Layer 5 of a small transformer language model trained on English Wikipedia (8 layers, counted from 0, width 96).
A neuron adds its activation times its output weights to the MLP's output. To switch it off is to set its activation to zero at one token and run the rest of the model.

Output weights of the MLP neurons that the questions are about. A number n stands for n times 0.0014.
n27: 11 30 -57 -24 91 23 112 -8 -84 47 -34 -4 -68 -1 8 -93 35 166 -63 -33 -19 42 -58 -76 63 33 104 121 -186 93 31 102 -149 103 -107 20 31 -50 -118 80 -41 114 -58 57 -117 11 20 -111 -20 -93 141 -19 75 -142 -27 -81 -59 -22 -142 -12 -60 77 50 -80 19 -30 -35 2 180 -181 -109 109 -10 48 -3 -114 131 17 43 22 -13 113 25 36 116 2 75 4 -59 4 91 -167 -63 99 36 -6
n92: 48 79 37 115 44 -130 127 -18 91 54 99 24 67 76 76 37 81 -142 -135 -13 71 -169 8 -72 156 77 -23 32 61 162 7 -52 32 47 123 73 -74 -33 -9 126 -25 98 -60 -53 -41 -98 -67 -75 60 -72 -48 69 -33 -53 -43 -126 -18 -94 42 27 76 46 -237 86 14 43 -89 -98 -60 -68 213 -36 9 -83 -83 -144 42 -206 -194 -16 -24 -59 -8 -36 34 -72 -73 -46 81 122 -68 54 -32 33 173 1
n97: -70 -153 -175 -50 84 18 111 -54 21 -275 112 -212 -26 -23 102 -96 70 -43 71 -23 149 -121 63 -28 9 -4 65 -4 -103 100 -31 50 65 109 21 -1 -48 64 11 -64 -117 91 83 -17 -91 -46 140 299 -149 65 68 38 65 -66 -78 -106 130 98 -75 -63 128 12 -163 130 -37 -5 4 39 212 208 -259 -31 -15 201 -49 -287 -27 105 -22 5 52 88 98 -116 59 -236 78 -7 55 -155 41 109 -117 33 -33 96
n98: 77 21 220 -42 74 -9 -70 142 22 -3 -150 -23 -11 138 65 4 -99 66 18 -171 148 2 24 -12 -153 -22 -90 -184 -45 -188 -99 -83 -3 90 26 -28 -69 -25 156 3 -110 -28 50 -43 -53 97 9 18 172 -31 101 5 1 6 -103 -89 89 6 30 123 23 -8 138 222 -115 -218 -21 11 41 -12 136 -10 86 3 50 -466 -109 -10 -52 123 100 -64 24 -5 96 86 -36 31 -16 96 57 -58 48 -80 61 -3
n117: -76 9 73 -22 7 -188 28 58 -49 15 18 0 59 138 80 -60 60 18 11 -30 102 -30 -146 18 1 87 124 -83 41 75 -1 16 70 98 -15 -139 -50 -60 -18 -81 64 28 -40 55 -60 -131 -21 43 -76 6 -112 33 128 3 -55 -19 12 -62 -66 -111 122 54 95 -199 -152 32 -77 27 -40 20 -149 -21 36 12 72 -49 68 16 40 83 40 271 -1 -80 -1 91 75 -100 -20 1 -70 79 24 36 -62 24
n162: 188 -31 -82 -31 -104 101 -30 -161 21 119 68 180 34 -183 -18 -121 -54 62 -131 -61 -133 128 107 -129 128 3 -7 19 115 53 -63 116 -34 -140 30 -54 -60 129 4 176 -158 51 -13 -56 -46 6 16 -131 -15 -65 16 -71 -14 126 121 -9 -44 -5 93 -156 -44 -144 64 157 64 23 66 -12 -80 -109 241 36 73 -186 90 93 -43 66 1 -37 69 -43 19 -26 -87 94 -41 -155 45 49 168 -47 -164 -89 -15 45
n182: 64 40 91 -93 61 -28 -60 -47 -15 -114 -44 48 36 -159 -232 -19 94 94 18 -278 154 -106 -33 -41 -93 137 24 62 -50 71 -190 243 -88 -188 -174 46 130 86 78 197 61 257 -14 -133 -84 -33 81 446 -173 -107 6 -45 -123 20 68 -248 -36 -8 -6 25 -66 -6 10 -58 -46 -11 125 154 1 120 35 -32 59 -51 155 -391 -144 212 -68 126 202 15 -24 16 -142 6 -33 -38 -47 18 -67 -41 227 -81 76 72
n186: -26 75 101 37 -65 -43 42 -7 -126 -2 -72 158 -138 69 -101 25 -22 -72 -57 -29 -61 167 -1 -131 6 111 119 -34 68 -9 266 79 -3 75 -194 -2 -43 23 78 -88 -147 -107 -8 57 24 -96 -15 -93 -3 37 -114 93 -1 25 -125 94 18 -39 35 -41 144 37 -16 -120 133 -24 -104 17 145 4 308 6 -14 -92 -133 -95 52 -169 -61 -17 96 -60 -12 105 27 10 137 41 -22 -62 -23 7 -7 -146 112 -19
n191: -71 30 13 191 49 78 -19 -48 54 113 -5 -26 -4 -85 -61 93 -37 -146 149 66 -42 -12 22 -55 -78 112 -43 -4 69 76 -22 42 219 67 -9 92 167 -58 -54 -48 -17 -4 -119 -29 163 -47 71 -38 -75 -33 -127 65 107 -84 -117 -162 -108 142 -54 -37 -137 93 -208 38 -16 -37 -84 78 -40 -17 -88 11 57 -60 -91 103 81 -100 -7 -44 -127 -44 11 135 187 25 75 -49 111 -49 -112 -77 23 39 36 12
n237: 152 -23 54 84 -59 -104 22 -37 -57 93 -78 25 -41 115 -80 122 89 -28 -67 -39 -68 -57 71 -69 133 -136 188 -20 -13 -25 -54 75 -43 -103 33 -50 48 116 55 -3 65 114 -108 66 -28 7 -46 -119 -6 -129 -38 -98 -1 -75 -75 -55 -63 108 -18 130 -63 52 -81 -23 60 -130 80 93 -132 -37 57 20 71 -80 -42 -40 -16 -91 -62 145 149 -115 -5 10 7 -3 110 -120 49 80 137 86 -82 -44 -119 67
n243: 31 22 -9 64 -215 -50 -226 -215 -21 -170 146 145 137 21 105 119 9 -165 46 105 5 93 -4 -42 -166 169 -170 28 -24 128 31 45 67 15 55 -87 -116 81 82 32 5 36 18 -26 -75 -178 -57 11 -24 39 123 -38 -86 211 211 66 89 153 103 29 -47 25 -139 32 13 -2 74 -160 94 -73 -156 -144 51 47 -33 -152 4 13 40 -19 28 105 83 22 51 -143 -240 -125 88 4 91 -26 -42 146 40 68
n245: -46 -52 -15 114 -13 -101 -53 111 25 57 -248 -61 32 44 -117 -51 261 121 53 87 11 37 22 23 7 -44 -91 2 -28 27 -54 17 -21 -266 47 -74 -135 31 -24 102 114 -215 130 -63 -24 37 146 181 48 -213 269 1 -29 53 34 -114 51 -100 -53 88 -118 -83 -64 -108 -57 7 -87 115 -85 -35 -133 -47 79 -14 75 75 -12 187 65 12 -93 -72 -94 9 -16 96 151 66 -27 47 51 23 -6 11 -52 -16
n298: -23 -45 -16 166 -4 102 -65 36 109 -73 -50 75 18 -100 48 -83 149 -98 70 -141 69 -3 -99 -33 28 81 -26 8 -18 142 -68 134 -10 0 -6 -47 -76 22 56 0 172 -68 -100 -123 30 51 67 -66 -21 3 356 -74 -44 89 23 -56 97 -21 0 57 -45 -124 -343 70 153 -50 168 -13 -201 93 -23 -47 -45 -64 -107 -70 -131 128 -135 25 53 -20 -99 273 85 -124 10 9 -46 -240 11 65 -52 88 152 5
n326: 64 181 123 -37 -55 -1 -30 86 -81 -39 -58 14 42 -8 -184 2 -58 36 -28 66 -122 273 100 5 -91 -26 -145 84 68 -157 -97 129 -7 -40 -18 -29 -75 205 204 175 -126 -94 -2 72 140 38 -61 -84 -99 -180 -160 -109 -43 -114 87 -1 142 -5 97 45 -54 130 -101 82 9 5 -168 -107 92 -160 142 -40 62 -7 -44 -170 -50 96 99 55 126 -95 -15 63 61 -129 106 77 -144 27 -59 -69 -16 -11 156 191
n336: 19 94 51 -84 17 130 78 48 152 -73 13 100 95 115 -47 93 -23 40 -128 16 2 -57 124 63 44 -16 -134 18 -16 -215 11 45 75 -22 13 27 -111 76 -197 39 -79 21 112 121 60 76 -35 -133 31 13 100 -92 -136 -38 -136 -3 -100 -60 -19 -89 -14 53 146 -99 -121 -63 -151 82 -31 114 -110 205 1 -142 65 -76 95 21 7 2 67 -33 19 -211 89 89 18 -97 63 130 24 -230 -62 94 -65 40
n372: 172 34 -38 50 12 -151 -9 -31 89 144 34 -52 -100 48 45 -17 112 8 -24 -74 -120 -102 -76 28 -52 18 148 73 -106 144 187 -172 52 95 70 -45 135 -159 -32 -112 -137 -128 8 17 -25 -66 -114 -127 -32 96 149 100 -10 -76 59 -47 -75 2 -57 -23 -91 183 48 40 -84 30 9 202 -124 -75 -167 -67 -53 155 89 -243 225 -142 2 147 -74 -60 93 -226 -84 -24 113 2 156 -28 159 -81 68 -41 57 205

Each question names a token from some text and the token that comes next. It shows the activations a of the neurons there, in the order above. A number n stands for n times 0.008.

Then comes g, the gradient of the next token's log-probability with respect to the MLP's output, scaled to length 1. A neuron's effect is roughly proportional to its activation times (output weights . g). A number n stands for n times 0.00092.

" to", then " try"
a: -5 -6 -21 -12 -21 -1 256 -17 0 -15 -16 -3 -20 -8 -7 -21
g: 115 -98 19 136 -53 -35 -101 119 151 -41 -127 -47 131 135 2 23 162 -32 -9 -261 39 69 -35 57 -45 -175 42 4 200 59 -67 166 34 -99 -9 -47 45 124 184 64 185 -3 -10 -40 -137 -40 -149 50 -48 -35 -130 -72 -128 49 146 -12 -130 -46 -91 -86 -114 56 -221 -130 296 113 -44 167 -113 65 46 81 95 -160 -44 40 -113 32 -232 -87 -26 112 113 23 237 -202 163 109 -25 -10 -119 -75 -66 -125 113 -25
Which neuron, switched off, lowers the next token's probability most? n182

"1–1", then " |"
a: -19 -11 -16 -4 -20 -3 0 -11 -1 -21 10 -1 0 -20 -2 -17
g: 167 212 -131 189 -75 -165 70 -254 -54 -52 -83 -90 15 174 -51 60 122 -24 -13 -73 -164 3 -125 148 125 -128 188 35 -73 -68 38 29 -30 -212 24 43 -103 204 -2 36 44 -102 -14 -149 13 -17 -39 45 160 82 -5 -131 1 -9 -38 -31 -26 6 96 -72 -192 -82 -41 35 -58 -9 117 -45 -113 -119 212 -68 272 -218 -199 -55 17 -11 -44 104 -21 -84 38 -23 139 -95 257 -5 114 172 34 -18 -77 46 173 127
Which neuron, switched off, raises the next token's probability most? n237

" and", then " 2010"
a: -17 -19 28 -20 -19 -2 -1 -17 -13 47 24 -1 25 -3 0 -21
g: 66 -18 113 -27 -236 -110 102 28 17 62 63 -111 -65 157 169 -47 213 56 -38 5 7 154 131 -8 -35 118 -222 -112 -115 -87 -47 -54 12 -126 79 -30 70 7 -46 -18 104 -106 -137 -208 115 153 -6 28 109 -49 -37 15 -2 86 59 -63 59 79 354 -158 146 -180 -200 27 161 -116 -103 -2 26 71 -226 -21 -140 124 -13 34 -33 -173 144 -110 80 134 -183 37 26 -74 189 -76 -104 21 57 35 -169 108 43 -13
Which neuron, switched off, lowers the next token's probability most? n298

"ux", then " Vol"
a: -21 -20 -3 0 126 -6 0 -6 -4 2 -1 0 -21 -2 -2 -1
g: -94 -189 24 -65 283 114 49 -15 111 76 -56 101 -335 113 -207 31 -47 -20 -38 60 -29 -51 103 110 -18 153 8 142 151 120 18 -80 -38 -11 75 -105 127 74 -72 -69 -59 -26 -91 -90 88 90 -192 203 -79 113 40 132 -8 27 -81 -35 4 -137 -9 68 142 -27 -120 -86 -114 186 36 -104 -35 32 -94 -137 12 136 206 -98 -80 -63 -137 163 -59 112 71 -84 -3 51 190 -87 -239 -130 -81 212 -129 -28 -11 -66
Which neuron, switched off, lowers the next token's probability most? n117

" She", then " won"
a: -21 -14 -20 46 -3 -1 -4 -8 -1 -19 -1 -13 361 -1 -15 -17
g: 31 113 -33 71 -123 -78 -42 -207 48 -37 -90 -95 25 -60 254 -4 -159 -119 224 49 46 -59 301 40 -1 -114 49 126 -118 -81 -114 80 66 192 -4 -18 -79 -119 -112 208 148 -173 193 -101 -155 -70 -134 31 36 -120 9 9 24 -12 -67 -112 -29 -67 94 -161 129 -38 -83 -36 -263 75 112 24 -120 244 -94 -88 257 1 17 61 43 -48 -123 2 85 77 -75 96 -23 164 -15 -36 71 -114 128 37 17 -26 7 139
Which neuron, switched off, lowers the next token's probability most? n298

" enacted", then " ordinance"
a: -1 14 -1 -18 -13 -5 -2 2 -16 -21 1 -20 0 -21 -20 51
g: -1 -175 -67 35 52 -40 44 -75 66 123 146 -156 7 -3 94 -51 -26 -49 -30 161 139 -138 145 -22 71 99 -204 82 -97 -62 47 214 -138 156 19 -17 -84 104 59 49 -153 284 -48 96 34 -90 39 -112 228 -73 -123 -25 20 112 -263 13 94 21 28 -107 91 -84 -177 52 72 -113 -47 -128 212 102 -51 -112 130 50 -71 -85 14 95 -297 -112 213 70 -207 119 -35 -14 58 -57 -101 -6 -112 -105 15 69 82 21
Which neuron, switched off, raises the next token's probability most? n372

" evening", then ","
a: 0 -1 -1 0 -3 -10 -9 -10 -11 -21 -19 -11 -12 30 212 -20
g: 86 42 -138 -20 117 -28 111 62 -191 -123 132 78 92 -34 -233 -9 -116 95 -111 147 -43 72 132 17 -45 -21 54 -65 45 -5 30 -22 151 -98 148 -94 100 109 -105 246 -26 -91 4 -17 145 66 7 -91 -80 -56 -50 -125 -43 -81 122 -154 21 -39 -218 -236 -113 135 82 -102 -61 139 110 165 -157 13 167 112 -52 -232 -112 71 206 -155 -57 38 -88 109 220 -37 -12 -100 -22 -116 158 -15 73 -138 -92 95 -24 168
Which neuron, switched off, lowers the next token's probability most? n336

"\n", then "==="
a: -21 -7 -15 -11 -5 26 -21 -20 -14 -11 111 69 -20 73 1 -15
g: 35 -208 -84 78 -59 107 70 3 36 -23 -71 71 124 113 68 -3 -17 -157 -148 -156 -24 -111 -89 178 -26 -25 96 162 59 -152 84 6 -138 -48 118 -192 -146 9 -306 -39 111 -179 -84 -213 126 -68 -120 21 -47 -106 96 56 183 74 25 -18 -142 -187 241 76 -31 93 158 60 82 33 18 -17 27 27 -94 34 217 118 163 -36 6 -63 23 8 50 -181 -27 10 -137 191 80 120 -226 -60 125 2 118 102 -3 -35
Which neuron, switched off, raises the next token's probability most? n243

" \"", then "in"
a: -17 -3 -15 -10 -1 -2 125 -10 -21 39 75 -8 -18 -16 -5 -8
g: -7 166 -10 -2 -78 118 -125 96 12 108 105 -93 -108 -115 62 -39 -92 70 -230 114 -30 30 14 -78 118 12 26 -182 -106 -39 215 -109 -184 -170 -49 -24 15 -13 -21 195 164 -62 166 88 -317 31 81 50 -1 70 53 18 -127 -25 -76 77 145 134 -205 27 59 135 59 17 106 -309 -54 -32 236 140 194 46 -86 -10 -197 -65 50 18 15 -131 85 -36 -147 -14 43 -39 20 9 37 -136 67 202 8 18 -33 -137
Which neuron, switched off, raises the next token's probability most? n182

" but", then " delay"
a: 0 -15 -20 -21 -20 -1 -21 -21 0 -21 11 -2 16 -21 3 179
g: 16 -23 -104 144 28 18 -10 146 -5 -7 262 -63 30 -186 173 -23 102 109 -23 19 43 90 19 -4 -140 16 -107 165 -102 -51 -17 89 30 26 -49 -128 106 110 30 -86 152 273 -189 57 -46 71 -49 -55 -87 -47 55 82 99 -231 -70 -244 -15 50 60 -51 119 -5 -188 -145 74 -40 76 77 -9 17 -145 -222 -90 297 48 -83 -50 91 -150 115 85 45 -38 -196 17 -45 67 -136 102 -161 -97 -110 52 37 241 -108
Which neuron, switched off, lowers the next token's probability most? n372

"===", then " Notable"
a: 85 -14 59 -12 9 -9 -11 -14 -20 -11 202 -14 -5 -21 32 -21
g: 166 -20 262 32 54 -196 -84 -95 123 10 7 -112 -141 -101 -176 -44 -164 -119 64 -91 95 -190 123 11 18 90 135 126 -21 152 127 -146 -31 -88 265 16 65 -49 -17 -168 74 -27 -23 22 -1 -124 -12 58 -29 114 148 -8 116 88 -51 -55 -28 174 55 50 27 15 -19 111 70 32 -236 -217 -131 23 -73 14 53 3 46 -41 -81 31 -151 -149 -35 53 167 -3 -221 100 -60 22 -117 387 -3 83 -82 -48 -1 3
Which neuron, switched off, lowers the next token's probability most? n243

" Final", then " Four"
a: -10 -7 0 -3 -5 -21 0 -10 11 87 0 0 -10 -17 -6 -1
g: -172 -103 -24 48 197 -18 -128 224 42 45 -4 63 78 -134 165 -119 -146 52 -58 60 30 35 8 128 122 155 76 -10 79 -67 140 -8 -140 28 27 -137 -88 115 -126 -86 183 55 172 46 -157 149 6 56 -114 -101 8 -97 -101 -107 -33 237 33 -157 -301 -13 -22 -3 -75 52 48 22 -58 -21 -176 -38 -249 -92 -122 218 53 197 25 5 -21 -118 46 77 31 -27 67 37 -161 268 -9 -52 -34 -144 56 147 22 -65
Which neuron, switched off, raises the next token's probability most? n237

"-", then " June"
a: -7 -17 -3 -21 -9 24 -10 -11 -5 -9 37 196 -4 -21 -20 -12
g: -30 39 -163 25 -178 284 -192 39 -13 -61 50 38 -64 15 99 -330 40 -42 -136 -17 -60 201 -7 94 81 46 -34 -141 88 168 -10 -9 -28 29 -24 -149 16 210 -25 94 51 80 -80 65 52 231 81 -87 -31 -104 74 121 -130 149 -3 -66 -65 53 174 62 -215 -155 -32 -122 238 -31 119 168 -77 179 -160 -205 -101 -11 20 52 -88 88 74 -60 140 -144 -76 -79 -35 23 -38 -37 73 -54 85 -69 -168 86 9 33
Which neuron, switched off, lowers the next token's probability most? n245

" served", then " it"
a: -2 126 -19 17 -6 -9 -2 27 -6 -20 -12 -21 -9 15 -17 -20
g: -111 -15 159 28 3 -12 -70 -122 -34 -51 -52 39 -69 20 -74 -163 -42 99 34 67 173 -98 -165 -47 119 243 165 221 -240 -24 -79 -129 -185 -30 -23 -249 -34 -54 284 108 23 231 41 -82 116 23 41 148 -92 5 49 -14 116 -87 217 62 25 -121 -143 45 -136 -108 19 71 -77 -112 -75 48 -110 77 -37 -23 81 19 -65 23 44 -7 227 87 -151 -36 30 -104 145 -42 156 -4 -265 75 -68 -27 105 103 -74 14
Which neuron, switched off, raises the next token's probability most? n92

" a", then " bridge"
a: -5 -13 355 -10 -10 -20 0 -20 -3 -6 -5 -3 -10 58 -11 -17
g: 20 145 93 -129 -113 91 -14 -46 20 83 187 -224 9 -129 -144 -65 -13 -80 -55 3 58 158 33 2 16 -16 -306 91 -135 60 134 -21 -63 138 -58 58 -40 23 32 177 -293 126 195 -77 108 99 47 -32 -65 191 84 62 111 71 -154 -138 -32 202 -24 -155 -60 -44 58 6 -189 25 131 0 162 37 63 -156 -99 220 -32 27 70 101 -146 -126 -39 42 -190 29 -44 -112 124 -111 -220 66 -8 92 -36 -32 5 84
Which neuron, switched off, lowers the next token's probability most? n97

" out", then "."
a: -1 -21 3 -7 -15 6 -4 77 -14 -17 26 -19 -4 161 -21 111
g: 20 7 -160 18 -30 -215 234 32 -58 -10 184 -13 125 99 47 -60 -5 477 -52 111 -169 103 152 -23 45 -47 -193 10 194 -22 -1 -81 -92 -158 108 -126 -204 99 2 132 -42 14 -62 76 66 33 -44 -11 -2 21 -41 -24 39 -87 39 -81 -98 -71 0 -192 -67 110 21 3 -51 48 43 14 -166 53 90 -33 6 -145 -20 -9 148 165 62 -52 -120 -166 76 -139 -42 -18 -52 119 33 -86 131 114 123 21 -292 69
Which neuron, switched off, raises the next token's probability most? n186

" S", then "ca"
a: 0 -21 0 226 -10 0 -1 -15 -16 -20 -19 0 -11 -21 0 -19
g: -43 26 129 24 -34 94 23 -161 35 7 54 -189 112 141 -106 224 86 91 -85 120 -3 100 -136 111 32 97 -91 -108 246 -53 -136 51 99 -40 53 -49 -203 149 -60 48 81 -292 104 -197 -121 -171 -117 71 99 135 -52 10 100 -25 140 238 114 -106 -18 174 -55 13 -70 63 -183 -82 -91 -27 60 -109 79 -26 -153 -123 -19 -54 -81 4 -142 16 171 -53 -139 159 41 157 123 -192 28 -76 73 -106 -43 -41 16 39
Which neuron, switched off, lowers the next token's probability most? n98

" \"", then "Best"
a: 40 -10 -9 -7 0 -4 1 -11 137 76 -19 -5 -12 -18 0 0
g: 65 -62 84 96 60 57 -105 -233 126 133 45 -153 59 -101 220 -73 136 -137 -177 121 50 -73 40 -95 18 -82 207 -2 47 -281 -116 -98 36 -29 77 103 83 63 -67 178 125 -70 176 -4 -26 -116 -95 71 221 14 43 113 90 8 -268 -152 -52 61 -110 55 155 14 88 202 -9 -118 90 -105 16 -27 -23 28 177 -118 -21 -138 91 -77 -50 26 32 -115 -45 -34 -216 -37 -178 208 118 0 -128 -83 23 9 -26 -28
Which neuron, switched off, lowers the next token's probability most? n237

" V", then "ak"
a: -20 -20 37 -10 0 -2 0 -18 9 11 -19 0 -21 -21 -17 -21
g: -86 155 185 -48 -186 32 -18 60 -4 93 153 -20 -105 45 29 86 89 -102 -189 50 2 83 38 -128 153 -88 49 -263 17 -89 17 -180 135 -125 -23 99 -155 114 68 39 52 -396 -131 -139 -195 -141 28 49 -25 47 80 166 78 52 -37 54 135 99 -17 -94 -110 111 62 -145 45 -144 -102 18 85 -30 128 -2 4 -26 132 -24 201 -144 96 89 -102 -83 65 189 -29 71 -10 -1 -111 -194 -6 57 30 64 194 -21
Which neuron, switched off, raises the next token's probability most? n97

" Gómez", then " was"
a: -10 3 -1 -9 -20 -1 -5 -7 -4 -7 -2 0 -8 0 0 0
g: -23 117 -30 -139 26 72 -149 -116 -45 61 -62 33 62 -72 -31 -96 -106 57 26 -118 11 110 -249 30 -33 85 -98 327 -7 0 -5 14 -263 86 -179 56 53 -54 215 130 68 64 -130 168 -120 156 -95 -44 -16 -57 69 -51 33 58 133 195 36 19 66 144 -64 -90 228 41 268 166 -135 63 139 -81 81 -55 104 -52 -1 -11 96 176 -78 -9 -193 -241 -45 -35 -149 -101 60 -58 -44 -57 -64 -115 -92 55 -7 -95
Which neuron, switched off, lowers the next token's probability most? n117

"|", then " Cincinnati"
a: 157 -10 -2 -14 -12 -11 -1 -3 -8 -8 -18 39 0 -7 -16 -1
g: -216 35 -88 -89 112 -10 212 -11 55 -28 -158 -61 91 -24 -56 182 -36 122 270 -9 -162 -69 30 -48 -245 -18 82 120 -89 -161 -42 10 -82 -126 156 280 154 -71 -204 -42 -250 22 57 16 -76 -82 -53 141 8 -81 -37 41 120 46 71 37 -86 52 -24 27 -71 65 -63 -108 -136 21 -188 -31 264 -71 65 -42 -50 -81 133 -58 134 99 98 90 -17 126 124 26 -94 -22 108 -116 30 79 3 -201 -66 87 -41 187
Which neuron, switched off, lowers the next token's probability most? n27

" Best", then " Middle"
a: -15 -1 -2 -1 -4 -1 0 -13 213 -5 -20 0 -21 -15 -19 -19
g: -111 -29 -47 -24 106 -10 -131 239 -52 121 166 0 26 -134 36 -19 -21 9 -59 165 -105 142 -16 -75 -60 -87 58 -203 317 -117 -29 59 135 -43 55 127 174 10 -95 -140 53 98 180 -90 57 15 160 111 -173 -84 -29 44 36 68 4 135 -122 13 -2 84 -36 25 -27 34 133 89 -113 59 -31 -23 -181 -93 -97 22 110 -77 -224 2 218 -76 -172 -168 -255 -35 81 -193 -17 166 -35 21 183 19 -210 -10 6 14
Which neuron, switched off, lowers the next token's probability most? n191

" four", then " months"
a: -6 -2 94 -21 -10 -18 -16 -9 0 -14 -20 -21 77 -19 -21 53
g: -151 137 -157 -23 -68 55 20 -44 -123 -161 36 -20 -108 -1 96 -155 82 179 -216 40 -12 142 31 -129 73 137 13 -94 -14 124 -12 -89 -21 -2 -89 123 14 120 208 -83 -25 52 -41 -232 -96 236 -163 -55 -12 -16 -83 210 -195 -16 -117 38 -77 -46 -128 169 -37 62 61 71 41 -219 191 5 -57 119 84 -31 77 69 61 13 -75 -62 126 93 -74 115 75 -140 -189 219 -169 102 162 25 68 -27 -187 50 156 -38
Which neuron, switched off, raises the next token's probability most? n298

"r", then "\""
a: -15 -20 0 0 -13 143 0 -4 105 -15 0 0 -2 -19 0 -4
g: 162 16 55 -53 4 -21 19 -62 69 48 -168 17 122 99 100 20 -13 -115 159 -71 -126 89 -1 151 -35 -214 -165 -59 22 -60 -123 66 -148 -34 -48 17 -203 153 66 84 -106 -109 104 -104 253 54 -79 96 130 153 -80 39 -53 283 -57 -197 -130 134 124 -129 -155 -124 -65 -74 -48 17 -16 -8 29 -230 100 14 222 -28 -130 -119 -101 -156 105 102 -153 28 17 -39 38 254 104 -4 69 24 17 -68 -79 67 180 68
Which neuron, switched off, lowers the next token's probability most? n162

" Erie", then " benefit"
a: -3 -9 -7 -1 -20 0 -8 -21 -15 147 -11 0 103 -2 -2 -2
g: 61 84 -104 265 -95 -198 -8 -28 -48 30 211 -95 24 -47 -10 79 54 87 -38 58 -41 -166 -4 -29 -47 15 278 100 -22 -176 -179 156 -27 -274 54 53 115 12 95 117 176 191 -10 -119 -188 -121 -81 25 -53 60 -19 -32 -55 -43 -19 -8 -93 5 87 90 71 163 -20 -59 -143 -98 1 -13 36 -115 106 -158 29 18 -55 -235 -237 119 -93 78 -15 63 13 -56 98 59 240 -98 132 -106 -13 68 136 -188 146 15
Which neuron, switched off, lowers the next token's probability most? n237

" out", then " the"
a: -2 -18 -21 -21 -20 -21 -21 82 -17 -21 37 -13 -10 -10 -21 1
g: -166 -94 186 -173 49 130 90 -112 3 101 -100 -36 -13 -92 49 -201 167 -157 164 -85 -32 -172 -137 -79 51 112 115 25 99 192 -166 -184 -20 -75 91 -151 -245 20 -129 46 137 -71 -11 -53 41 -23 152 76 35 90 99 15 100 87 49 26 -76 2 1 291 -68 -211 155 -32 -41 -12 82 87 -241 135 -234 138 -36 -114 92 -32 75 15 160 57 -64 43 -12 54 -72 98 -89 -25 -47 62 -52 -157 12 99 63 77
Which neuron, switched off, raises the next token's probability most? n186

" |", then " 2–1"
a: -21 -4 -3 -15 -8 -3 0 0 -21 125 0 -1 -4 -3 0 0
g: 3 -33 -117 10 -258 -62 -48 -137 149 -90 -76 -31 -87 91 13 7 -64 12 -253 100 -86 54 111 194 106 -175 37 91 -62 -149 -51 -45 65 185 -7 123 136 87 36 91 -39 165 -129 -105 -174 15 -114 -101 -1 -36 -92 182 28 52 -125 0 -82 -226 -53 -127 87 -50 190 6 23 -185 -9 162 81 -37 87 -5 108 -234 -24 -116 60 16 -80 10 70 76 69 18 53 -18 131 147 367 -154 16 74 123 -65 88 4
Which neuron, switched off, lowers the next token's probability most? n237

" in", then " preparation"
a: -9 -4 -1 -18 -17 -3 -8 -17 -18 -12 2 -19 -1 77 -11 -10
g: 131 -1 1 168 122 -53 57 67 -12 -169 222 -179 46 -190 -123 -24 60 -124 -61 98 22 -71 18 118 -78 -101 45 155 120 -60 96 66 -108 22 22 -136 171 44 -28 -94 49 45 -104 -24 -242 69 -96 47 1 -5 5 -37 95 -73 -65 -140 -6 -177 -115 -12 334 -99 -182 23 -102 52 7 -103 144 -27 -143 -24 -141 185 222 4 -231 19 15 14 108 -52 219 -132 -116 -10 145 127 169 46 -63 147 75 -41 -30 -31
Which neuron, switched off, raises the next token's probability most? n326

" the", then " 2007–08"
a: -20 -11 216 -9 -21 -10 0 -21 -1 -16 -21 0 0 -20 -19 -18
g: 15 50 53 56 -40 108 -235 90 -172 -48 338 -47 38 10 -50 -66 -39 34 6 -52 -126 -58 -66 100 -32 324 -113 -14 -50 -119 -121 -70 9 176 108 -219 87 150 56 -86 215 -155 -80 58 -30 39 5 102 33 -1 -33 -71 113 103 38 -41 32 135 207 -71 -100 -126 -72 -60 71 -25 23 -28 -113 -29 -196 -317 -152 23 155 143 -57 -36 49 68 -30 -24 274 1 -48 124 55 -4 -69 77 -103 27 -155 42 16 11
Which neuron, switched off, raises the next token's probability most? n97

" they", then " had"
a: -6 -4 -19 -21 -5 -1 257 -21 -1 -19 -1 0 473 -17 -6 0
g: -20 178 -131 3 59 -53 80 -78 3 -46 -75 -92 -23 -194 -93 120 -297 6 3 69 103 136 20 -142 -5 149 -97 27 5 -17 -15 -53 14 17 -273 -260 -41 -148 -46 -9 178 -172 -187 214 -304 -41 -59 26 161 -139 109 45 41 29 58 238 -31 80 188 2 -30 61 128 74 -107 -106 -24 28 -65 -52 159 119 210 -38 95 2 65 57 -203 108 2 -60 17 -30 23 62 137 39 148 -44 -20 -10 -92 99 19 10
Which neuron, switched off, raises the next token's probability most? n298